Layer 2 of a small transformer language model trained on English Wikipedia (15 layers, counted from 0, width 128).
A neuron's activation on a vector x is GELU(weights . x), where the dot is the dot product.
The model reads these tokens: "able" " for" " their" " individual" " design" "." " Award" "ed" " the" " S" "ul" "man" " Med" "al"

The vector x that enters this layer's MLP at each token. A number n stands for n times 0.0096.
0 "able": 5 -47 91 -114 -104 -126 -80 -476 55 -46 31 74 6 -2 -115 -154 51 13 80 119 77 70 229 -29 39 59 40 13 134 114 -7 98 108 -159 -9 -93 4 40 -53 -9 -97 26 159 -188 -9 19 8 -56 -117 14 63 -6 71 49 23 -84 148 -125 52 -15 54 -23 99 -119 -82 1 -106 -174 -31 3 59 -144 79 36 -137 -8 17 95 -11 131 -21 -1 -150 148 102 -10 -31 139 151 6 -113 99 25 -33 -181 -32 365 55 79 8 52 -118 -27 92 -52 8 75 69 56 47 -93 11 6 -27 17 -32 -147 -1 107 44 85 28 -218 39 -54 -64 -148 -39
1 " for": 141 -67 108 -114 -37 -141 3 -146 111 41 33 33 63 51 -155 -127 60 42 2 276 50 -36 193 -143 86 39 89 -93 70 190 -55 34 74 -128 -24 -42 -20 -18 -109 -107 -118 -107 -31 -165 -36 78 31 94 -71 -58 73 51 -88 121 136 42 10 -105 102 -44 104 -14 34 246 -137 -41 -93 -134 -5 -47 -45 -70 123 -135 40 29 41 2 -215 -3 -67 -106 74 109 147 108 16 11 204 -77 -95 12 88 -297 -175 76 25 -74 54 -93 62 -154 -26 104 -14 -134 110 31 81 46 -10 75 -42 -39 -47 17 172 50 183 157 -12 56 -176 112 -24 -45 -252 -1
2 " their": 93 -104 48 -73 72 -187 51 -208 108 29 29 27 100 27 -126 -162 72 14 -22 240 118 -25 142 -159 66 36 74 10 106 130 14 -24 129 -53 -26 25 -9 -42 -176 -182 -77 -86 -89 -146 -11 188 73 65 -6 -146 64 -8 -55 78 32 -87 -8 -62 136 -24 108 -144 60 39 -153 -60 -75 -125 -16 3 -13 -110 104 -38 71 110 53 -80 -192 45 -137 -148 19 115 84 89 -42 48 131 -45 -55 93 159 -250 -165 90 116 -31 102 -128 63 -157 -84 178 82 -129 148 55 52 4 17 -6 -51 -75 -30 14 71 9 146 18 104 97 -186 170 -79 -59 -190 22
3 " individual": 69 -58 57 -45 116 -126 -23 -196 66 0 98 -101 46 8 -154 -192 53 -15 -30 241 81 52 87 -138 -42 142 30 -38 73 188 -19 -6 96 -193 -67 -9 59 -76 -43 -125 -77 -90 77 -95 -8 123 31 99 -25 -65 68 47 -92 71 42 -83 9 -111 75 -38 155 -135 99 102 -63 -4 -29 -86 -15 -78 -25 -121 86 -54 -19 110 19 -34 -172 11 -191 -114 56 152 183 77 4 -6 97 -96 -50 -8 110 -304 -183 90 25 -11 167 -17 -36 -157 -61 -50 194 -103 144 18 114 -49 61 30 -53 -8 -9 95 -24 62 194 67 45 119 -103 107 -112 -48 -242 14
4 " design": 138 -35 107 -78 35 -36 -12 -202 49 119 95 -67 25 43 -117 -218 10 -61 -89 173 130 -11 -9 -153 -123 58 22 -83 -44 187 -12 34 49 -150 -103 39 -45 -108 -42 -83 11 -120 146 -118 -44 113 71 23 -18 32 23 -56 -33 11 67 -30 17 -91 61 -21 159 -164 122 23 -136 -18 -84 2 -28 48 7 -107 117 -117 -73 -4 81 46 -85 77 -121 -61 70 131 65 107 41 136 163 -72 -58 15 93 -288 -82 82 75 -86 195 -150 1 -179 -96 164 83 -167 125 86 90 11 3 120 15 16 -21 -16 55 5 208 87 -9 39 -59 222 -110 -53 -277 -7
5 ".": 184 -76 58 -93 -79 -168 -8 -184 54 18 18 18 32 84 -98 -128 60 82 -6 130 128 31 135 -221 49 29 121 -91 78 195 28 0 57 -150 -56 12 0 -119 19 -128 -5 -46 82 -95 -6 111 122 120 -34 -139 55 24 -122 78 29 -31 -29 -123 58 -163 179 -16 197 20 -136 26 -150 -91 -1 5 -94 -60 100 -106 68 44 97 -99 -158 21 -30 -97 -6 42 157 67 25 27 125 73 -55 32 -45 -319 -170 60 130 -96 102 -114 -20 -226 -86 137 79 -117 72 73 86 47 23 118 -62 -22 15 34 15 -6 227 98 -43 49 -121 233 -102 -42 -144 -80
6 " Award": 166 -98 62 -115 58 -115 -8 -237 101 85 33 -13 107 43 -159 -120 7 9 -48 183 149 -2 87 -223 -37 172 110 -33 77 200 -63 86 133 -144 -35 -68 7 -153 -27 -179 58 -77 98 -146 -99 162 70 86 -16 -124 90 17 -22 9 60 3 84 -64 5 -133 84 -164 60 125 -108 -88 -72 28 -30 -9 -31 -56 80 -88 -41 19 50 -5 -93 20 -41 2 25 134 91 130 -22 105 39 -77 -51 -39 179 -329 -98 82 94 -80 136 -183 -95 -151 -80 57 123 -144 148 28 10 80 -39 75 -50 35 19 38 -23 39 170 37 5 23 -63 54 -51 -53 -209 16
7 "ed": 103 -21 153 -104 -45 -174 39 -210 52 2 88 5 12 4 -70 -238 71 58 -27 194 80 -81 7 -233 97 -18 123 27 84 218 77 67 131 -102 -24 -49 54 -59 -168 -101 -43 -47 59 -106 -74 198 49 74 30 -85 17 -14 -78 73 33 -2 61 -149 57 -70 73 -48 -7 13 -148 -14 -88 -87 31 -54 -67 -44 134 -132 10 -4 87 -28 -95 -4 -45 -111 174 56 98 114 47 -22 120 27 -32 67 -37 -352 -170 90 100 -57 90 -185 65 -164 -50 160 12 -92 77 108 68 -8 29 133 -84 0 82 -11 148 14 170 -4 25 11 -189 218 -129 -97 -179 -51
8 " the": 93 -68 67 -138 -11 -171 58 -195 100 62 41 3 92 30 -107 -232 26 91 -110 237 135 -8 110 -180 60 -15 125 13 81 167 150 18 108 -144 -98 -26 -17 -48 -78 -195 -41 -84 -158 -126 -34 157 148 79 12 -83 73 -9 -71 35 -10 -93 -9 -58 71 -66 124 -211 163 120 -112 -99 -45 -69 -22 38 -77 -70 87 -58 124 -2 68 14 -139 44 -56 -214 -21 145 140 53 18 17 199 -8 -57 49 55 -294 -189 53 71 48 95 -112 -33 -179 -45 151 113 -99 106 41 87 34 23 67 -30 -29 -55 15 72 -6 162 18 69 58 -141 161 -52 -82 -219 24
9 " S": 224 -57 113 -30 -108 -112 48 -239 49 1 97 156 96 87 -130 -229 12 16 -1 227 104 65 100 -204 14 16 61 -54 55 175 115 43 127 -103 -72 7 1 -75 -139 -88 -210 -92 31 -72 -62 129 111 164 -15 -78 48 67 -13 31 19 -49 70 -119 96 -90 158 -70 197 -1 -115 -20 -125 -65 -24 90 -206 -20 64 -133 -20 58 110 -136 -82 22 39 -116 60 75 100 96 -25 7 77 -24 37 -65 17 -288 -155 10 32 -4 115 -45 50 -200 -21 -1 125 -84 43 78 16 109 26 -2 -94 -60 -77 7 152 61 175 -55 8 24 -201 130 -88 -11 -212 -50
10 "ul": 37 -35 150 -69 -25 -125 48 -174 154 15 58 78 21 28 -47 -197 17 0 -59 231 51 28 2 -191 70 8 173 -79 36 167 39 54 42 -183 -33 -32 -30 -17 24 -81 -125 -110 120 -67 -137 127 10 54 54 -59 -42 59 -144 83 7 -131 28 -201 0 -72 99 -84 203 78 -171 -14 -12 -56 20 58 -81 -69 106 -91 -34 42 66 20 -77 31 -98 -132 54 111 95 120 -6 24 141 56 -1 69 45 -428 -137 83 -28 -32 133 -126 30 -131 -92 133 140 -60 84 127 67 27 9 -21 -7 -70 12 60 56 18 190 45 14 107 -174 224 -134 -158 -162 -102
11 "man": 56 -35 156 -39 -6 -107 -17 -170 -20 -4 115 1 47 7 -101 -140 28 53 -65 270 54 55 38 -204 -21 11 156 33 11 155 38 58 29 -203 -54 -118 64 -91 -21 -138 -11 -98 141 -62 -128 134 17 214 -101 -134 44 73 -20 21 -28 -21 44 -85 72 -56 107 -131 160 -6 -66 -56 -67 -86 37 -2 -50 -68 95 -95 -82 61 46 50 -153 23 -52 -147 104 192 98 84 84 -28 122 -2 7 30 35 -355 -209 119 45 -155 143 -102 -68 -123 -74 60 101 -84 121 44 46 0 159 82 -81 77 -66 52 32 11 232 52 1 33 -118 192 -156 -85 -249 -20
12 " Med": 93 -105 101 -76 -134 -64 64 -253 107 57 5 0 -4 88 -115 -160 -46 5 -106 289 158 -7 49 -224 55 97 67 -29 123 152 68 82 170 -128 -71 -17 90 -67 -58 -86 -30 -93 111 -20 -45 113 13 76 8 -2 21 -2 17 10 -72 -131 88 -114 8 -61 56 -155 -2 22 -196 25 -172 -18 46 96 -143 -40 60 -109 5 69 147 -71 -34 -19 -104 -7 89 125 144 152 -115 -12 177 27 -10 -8 53 -313 -109 39 87 -88 129 -128 32 -136 -27 28 46 -90 110 78 42 104 71 82 -159 -34 -32 23 74 -20 190 85 -87 31 -151 146 -102 -60 -188 12
13 "al": 124 3 84 -91 -75 -102 32 -198 64 19 131 4 39 27 -92 -280 22 41 -34 229 3 -20 -34 -134 65 31 184 -5 88 231 57 28 90 -133 -20 -15 -73 -36 -34 -41 -53 -89 27 -23 -113 94 125 162 96 -78 46 38 -102 29 5 -68 102 -110 44 -86 74 -83 107 78 -103 -8 7 -120 18 21 -138 -54 61 -119 -52 39 68 -118 -169 -15 -60 -108 87 199 94 62 13 23 80 77 -48 29 -30 -374 -232 105 60 -74 127 -137 18 -193 -79 165 74 -58 150 77 50 59 55 19 -21 -70 -75 2 49 26 157 1 54 11 -85 274 -203 -37 -199 -59

Each question shows the input weights of one neuron of the MLP. A number n stands for n times 0.0011.

n26: -3 -74 -18 13 128 -95 57 59 261 21 161 -182 56 -68 73 -14 -83 11 44 19 -49 102 19 -9 210 54 -198 -3 9 -19 79 -58 37 -9 -157 188 -73 3 60 -135 -56 -25 17 188 135 35 -158 -74 -46 8 -58 -42 78 -39 0 -104 42 137 -158 -16 13 -176 -115 -104 82 60 0 41 -20 31 -18 -34 91 -109 94 63 35 117 5 73 95 182 -134 -7 -140 3 73 69 121 166 53 137 -71 -24 -117 -25 -193 -40 -121 -107 -207 173 18 16 -114 -194 -35 82 38 -58 -92 56 -12 -6 -24 -70 -136 95 272 58 127 -182 19 -126 -88 27 17 158
On which two tokens does it fire most, strongest first? 12 " Med", 4 " design"

n387: 46 159 -44 -60 -27 -23 93 -45 139 -159 -167 -194 -227 251 14 -244 -118 -261 -152 -106 189 -85 -264 130 -152 -86 -208 -180 221 229 -34 17 -123 147 -32 57 100 36 189 -38 -48 157 82 -160 -111 91 15 -7 80 -86 50 171 72 59 -30 48 252 173 180 68 -166 0 34 66 -108 39 -132 20 8 154 -67 -74 0 200 184 -46 174 -94 35 -105 0 214 -110 -153 -67 -146 24 93 -124 34 62 -153 284 22 53 68 215 -127 -75 -59 207 37 100 -199 -21 -157 191 79 -22 33 36 -80 134 7 41 -4 -67 77 -78 -142 -121 -85 164 -63 -60 -173 21 51
On which token does it fire most, and how strongly? 12 " Med", at about 0.33

n146: -58 11 16 15 -125 14 -143 -93 -43 172 104 207 -46 218 16 136 108 30 252 -45 -115 -20 83 184 72 44 80 -92 -16 99 -147 23 57 103 -78 -20 -72 67 -44 56 -76 -57 -111 -12 -28 22 16 -159 -96 -97 40 -140 -80 33 34 -43 -281 -153 20 105 -53 3 20 -38 180 -34 30 -139 -191 -11 -146 -37 48 48 311 -3 47 -93 40 80 -35 66 -19 171 96 6 -56 -47 -108 6 26 6 34 47 -14 -51 -71 -42 -3 131 -33 3 -38 -45 73 -36 -196 -11 78 -40 113 -31 -31 -11 94 3 30 16 -85 0 76 -72 84 -25 -11 56 -208 111
It fires most on token 1 " for"

n415: 33 41 68 -107 -3 -39 25 136 9 93 -39 -100 -68 -87 63 124 23 -28 115 71 117 -160 107 45 81 -147 19 -148 -21 -63 -116 9 -45 71 41 84 123 278 -96 131 -9 80 12 -157 -64 -6 52 -65 -11 -157 -99 -165 153 -87 44 -48 -32 -144 -101 -8 46 -22 -136 123 -22 -122 -74 59 10 -197 -12 -89 74 17 147 42 86 205 -27 38 176 -72 -70 45 -174 -56 -130 81 -49 -212 90 158 42 31 44 92 216 -9 -94 75 7 -3 52 -172 208 13 29 50 -43 305 -134 -106 13 -101 100 3 -87 -174 -100 25 40 -10 -225 -9 13 -179 0 166
On which three tokens does it fire most, strongest first? 0 "able", 2 " their", 1 " for"

n43: -95 137 57 -24 -149 13 16 -140 35 -61 -57 -84 100 -17 -50 4 88 26 59 9 -124 91 -93 63 -15 80 48 113 -157 -78 36 -85 136 -32 -112 -136 -121 -41 -29 -36 123 -89 64 100 37 -84 63 -79 143 62 83 215 43 -120 -16 11 0 -217 27 -251 65 10 -158 -130 42 -177 -158 -67 94 -93 -83 37 -146 -36 63 -77 157 54 -33 68 151 182 6 14 91 78 -179 99 -53 26 27 159 -17 0 248 232 27 109 -10 -245 0 124 162 -110 3 16 47 -149 154 87 38 102 -197 -79 -45 -35 64 98 -186 48 164 20 -7 -221 132 97 -77 44
It fires most on token 12 " Med"

n72: -18 16 247 -90 45 -206 -40 173 52 -3 231 56 -187 0 -45 0 89 -235 21 29 32 -37 47 51 96 78 -239 32 214 86 66 -68 -64 145 -56 11 -54 3 -19 -307 -25 -138 -161 130 14 87 -15 -226 14 69 33 -28 -93 -43 -89 -11 39 84 75 -20 -155 -65 -35 -49 134 -92 0 69 44 132 131 -44 -113 -3 186 84 7 97 104 75 -107 -17 -62 10 13 106 182 -50 -131 -38 194 -54 -128 28 -136 16 100 -29 -156 -12 -282 15 185 62 -106 75 -3 -3 -82 -21 18 -35 32 27 47 -12 -93 58 12 122 -64 -156 -85 37 -28 188 -71 -37
It fires most on token 8 " the"

n306: -130 -139 -87 -102 -94 58 -150 -68 96 107 -14 -69 -148 -129 85 103 76 -59 98 33 46 -42 56 -104 124 39 -94 -94 -37 169 -7 200 -30 174 -71 -168 41 -3 -159 112 71 134 25 49 -11 -150 -42 -96 17 187 -13 108 -204 -206 -63 -90 -37 54 -89 41 -28 319 -69 -64 -170 -106 -18 82 -42 111 82 -12 0 27 135 155 55 -19 92 76 -167 64 -85 -58 -254 -83 36 91 -128 -123 132 -102 188 -26 76 60 56 -59 79 21 43 6 81 35 132 -36 300 -13 64 77 -61 47 247 -16 -212 39 78 -106 -52 180 86 10 174 -3 -98 -118 -123 96
It fires most on token 4 " design"

n154: -37 -69 -13 97 -242 0 -109 -21 168 61 60 -203 90 -86 -112 109 -71 173 66 0 -144 50 -21 43 141 -61 90 -104 -118 129 -16 124 -13 -73 -12 -3 -37 91 -83 -30 3 -93 -49 -45 29 -15 0 -176 -195 136 93 -39 9 -3 105 -64 114 125 74 -26 -61 -16 -42 -54 23 6 105 -246 3 23 -32 -85 -114 21 70 -243 41 -19 6 -252 13 26 -25 -167 119 249 72 67 3 108 -30 -281 7 -103 261 190 -17 73 -61 159 -81 -83 -102 113 -21 246 -171 29 6 -7 -31 -106 43 107 -128 -32 -87 13 93 6 95 -164 97 109 181 169 -18 190
It fires most on token 1 " for"

n161: -62 73 -129 174 -93 -111 208 31 -221 -40 127 -94 80 -73 103 7 -95 -31 70 -54 123 -234 -164 -54 133 -6 -31 165 179 -10 85 -6 103 92 -9 39 63 -66 -40 -41 138 70 89 0 -146 101 -15 -118 -22 -6 -42 -87 105 -20 54 59 -64 6 111 263 -168 -18 37 89 -78 -92 -68 -101 30 -94 50 -95 -48 -104 -129 -77 -10 -113 45 69 114 -61 -189 -121 125 -142 -66 9 -40 16 -55 17 -54 56 127 83 199 -183 -119 67 0 22 34 51 164 -144 130 110 113 143 82 -80 -92 -257 -44 -81 174 24 150 -12 -147 -49 65 -40 50 110 142 15
It fires most on token 7 "ed"

n77: 17 42 -90 -113 -122 4 -80 -114 21 62 -66 -109 69 52 54 65 -74 35 71 -29 39 -157 34 72 -175 -21 -83 -19 -79 -15 -39 -115 209 21 -296 -142 -84 20 -180 -26 3 -39 53 71 4 -3 -3 132 -159 -31 -17 -14 -148 -140 -195 -69 100 36 66 32 41 69 -16 52 53 -136 57 -102 11 87 35 262 -70 3 353 -264 -100 65 108 -105 -73 -46 -30 -15 48 -185 -149 150 -109 89 170 -60 133 11 -67 -32 183 -40 35 -16 0 97 69 164 36 151 270 39 120 -106 171 -39 32 -157 -146 14 283 -82 171 -245 7 25 317 -104 252 -109 -68 -155
It fires most on token 8 " the"

n280: 72 220 -240 85 117 53 -44 -51 -46 -3 -3 -95 75 -192 15 -48 -73 -14 98 -161 112 66 -108 6 79 151 -50 -213 -299 10 200 -75 -13 -158 -53 125 -36 -82 -37 120 -56 45 114 61 -65 -34 -37 -65 25 -8 36 -35 -12 -79 -45 282 11 -114 -10 226 -27 109 122 81 60 -150 57 -158 10 114 -91 -152 -117 38 14 -124 157 29 32 -222 122 92 -33 3 225 -7 -52 141 -142 58 -23 -78 -36 57 26 87 141 167 114 -108 -21 59 -16 40 68 -44 -59 -22 12 -7 80 104 113 34 -69 145 -19 -114 -104 -76 -12 -95 -46 -66 70 -111 -115 81
On which token does it fire most, and how strongly? 4 " design", at about 0.017

n278: 168 -165 -3 -58 189 -82 179 85 50 111 82 54 -46 11 -112 72 -190 -189 -46 -84 -97 -93 208 122 38 173 -247 82 19 -162 -82 -137 -70 -60 -26 227 20 -152 -128 136 -37 182 -107 4 -35 61 -44 32 -49 -228 150 24 59 -111 48 -26 -47 -91 -14 142 -309 3 44 104 10 90 68 185 147 -151 -119 -103 93 85 82 137 166 -26 6 -38 -167 -3 -183 327 -154 90 47 108 -156 -179 134 -70 -35 -75 -76 0 76 42 -78 85 11 -17 -7 31 10 -171 -113 -65 7 38 -76 63 63 120 37 95 -20 -77 -71 146 140 64 -21 -88 48 -113 171 167
On which two tokens does it fire most, strongest first? 2 " their", 6 " Award"

n385: -45 -42 -60 57 -43 183 -63 -6 63 -25 -165 -89 -114 -27 -46 -45 -181 85 -32 -43 -48 76 -110 -142 -93 86 41 -136 -13 229 101 -101 11 -14 183 -62 43 153 80 -82 49 -114 58 -42 -105 -95 90 -26 -188 95 98 64 56 -175 11 71 181 82 -17 -68 155 -90 -46 -16 -28 -42 -35 -130 63 66 17 -3 18 -61 60 -49 -32 142 24 58 145 47 17 52 -3 -62 5 47 -24 81 29 -9 68 -44 166 135 -89 76 -72 -21 12 213 -175 -75 -29 58 194 -111 68 112 146 14 -147 -52 -55 -11 -72 57 -66 -208 -35 -138 101 74 111 -14 3 -16
It fires most on token 6 " Award"

n249: -66 83 152 94 -36 -69 -188 130 120 -22 79 66 36 -178 -18 -110 -169 -37 94 132 143 95 -51 6 120 163 16 35 -106 -100 -98 37 120 152 -95 -125 -272 82 6 -38 40 84 153 -13 -262 -141 -31 18 -62 -19 33 94 115 35 89 -84 7 -87 -109 37 -13 -46 -96 -15 94 -155 -189 69 -153 32 -138 -89 80 3 199 -88 103 -61 167 161 89 -92 -212 -326 -109 80 87 -19 -52 -102 107 -240 65 85 25 105 30 -24 -104 213 -10 47 75 -37 12 -57 -75 47 34 102 34 6 -26 -52 53 53 41 98 138 76 102 -108 23 44 104 13 -11 34
On which token does it fire most, and how strongly? 9 " S", at about 0.2

n185: 136 44 7 -176 255 21 43 120 56 -26 105 255 41 -7 -81 -63 14 -6 -91 0 95 -165 111 -27 47 114 86 -53 69 88 -71 -131 69 -270 91 127 39 3 -156 12 -66 27 -112 72 27 -39 -20 -82 33 0 -106 -90 -68 -143 7 -14 -149 -158 39 0 39 10 93 33 54 130 122 105 115 -145 184 -73 49 0 31 -76 -67 116 143 171 -140 -47 139 -11 39 96 -164 -240 36 -142 69 133 -364 91 -78 109 -103 -35 -120 -19 -142 40 30 97 -170 -94 -248 -47 16 71 -56 38 -154 52 -80 -104 -107 -180 -140 -107 85 38 -129 -63 70 135 320 95
It fires most on token 7 "ed"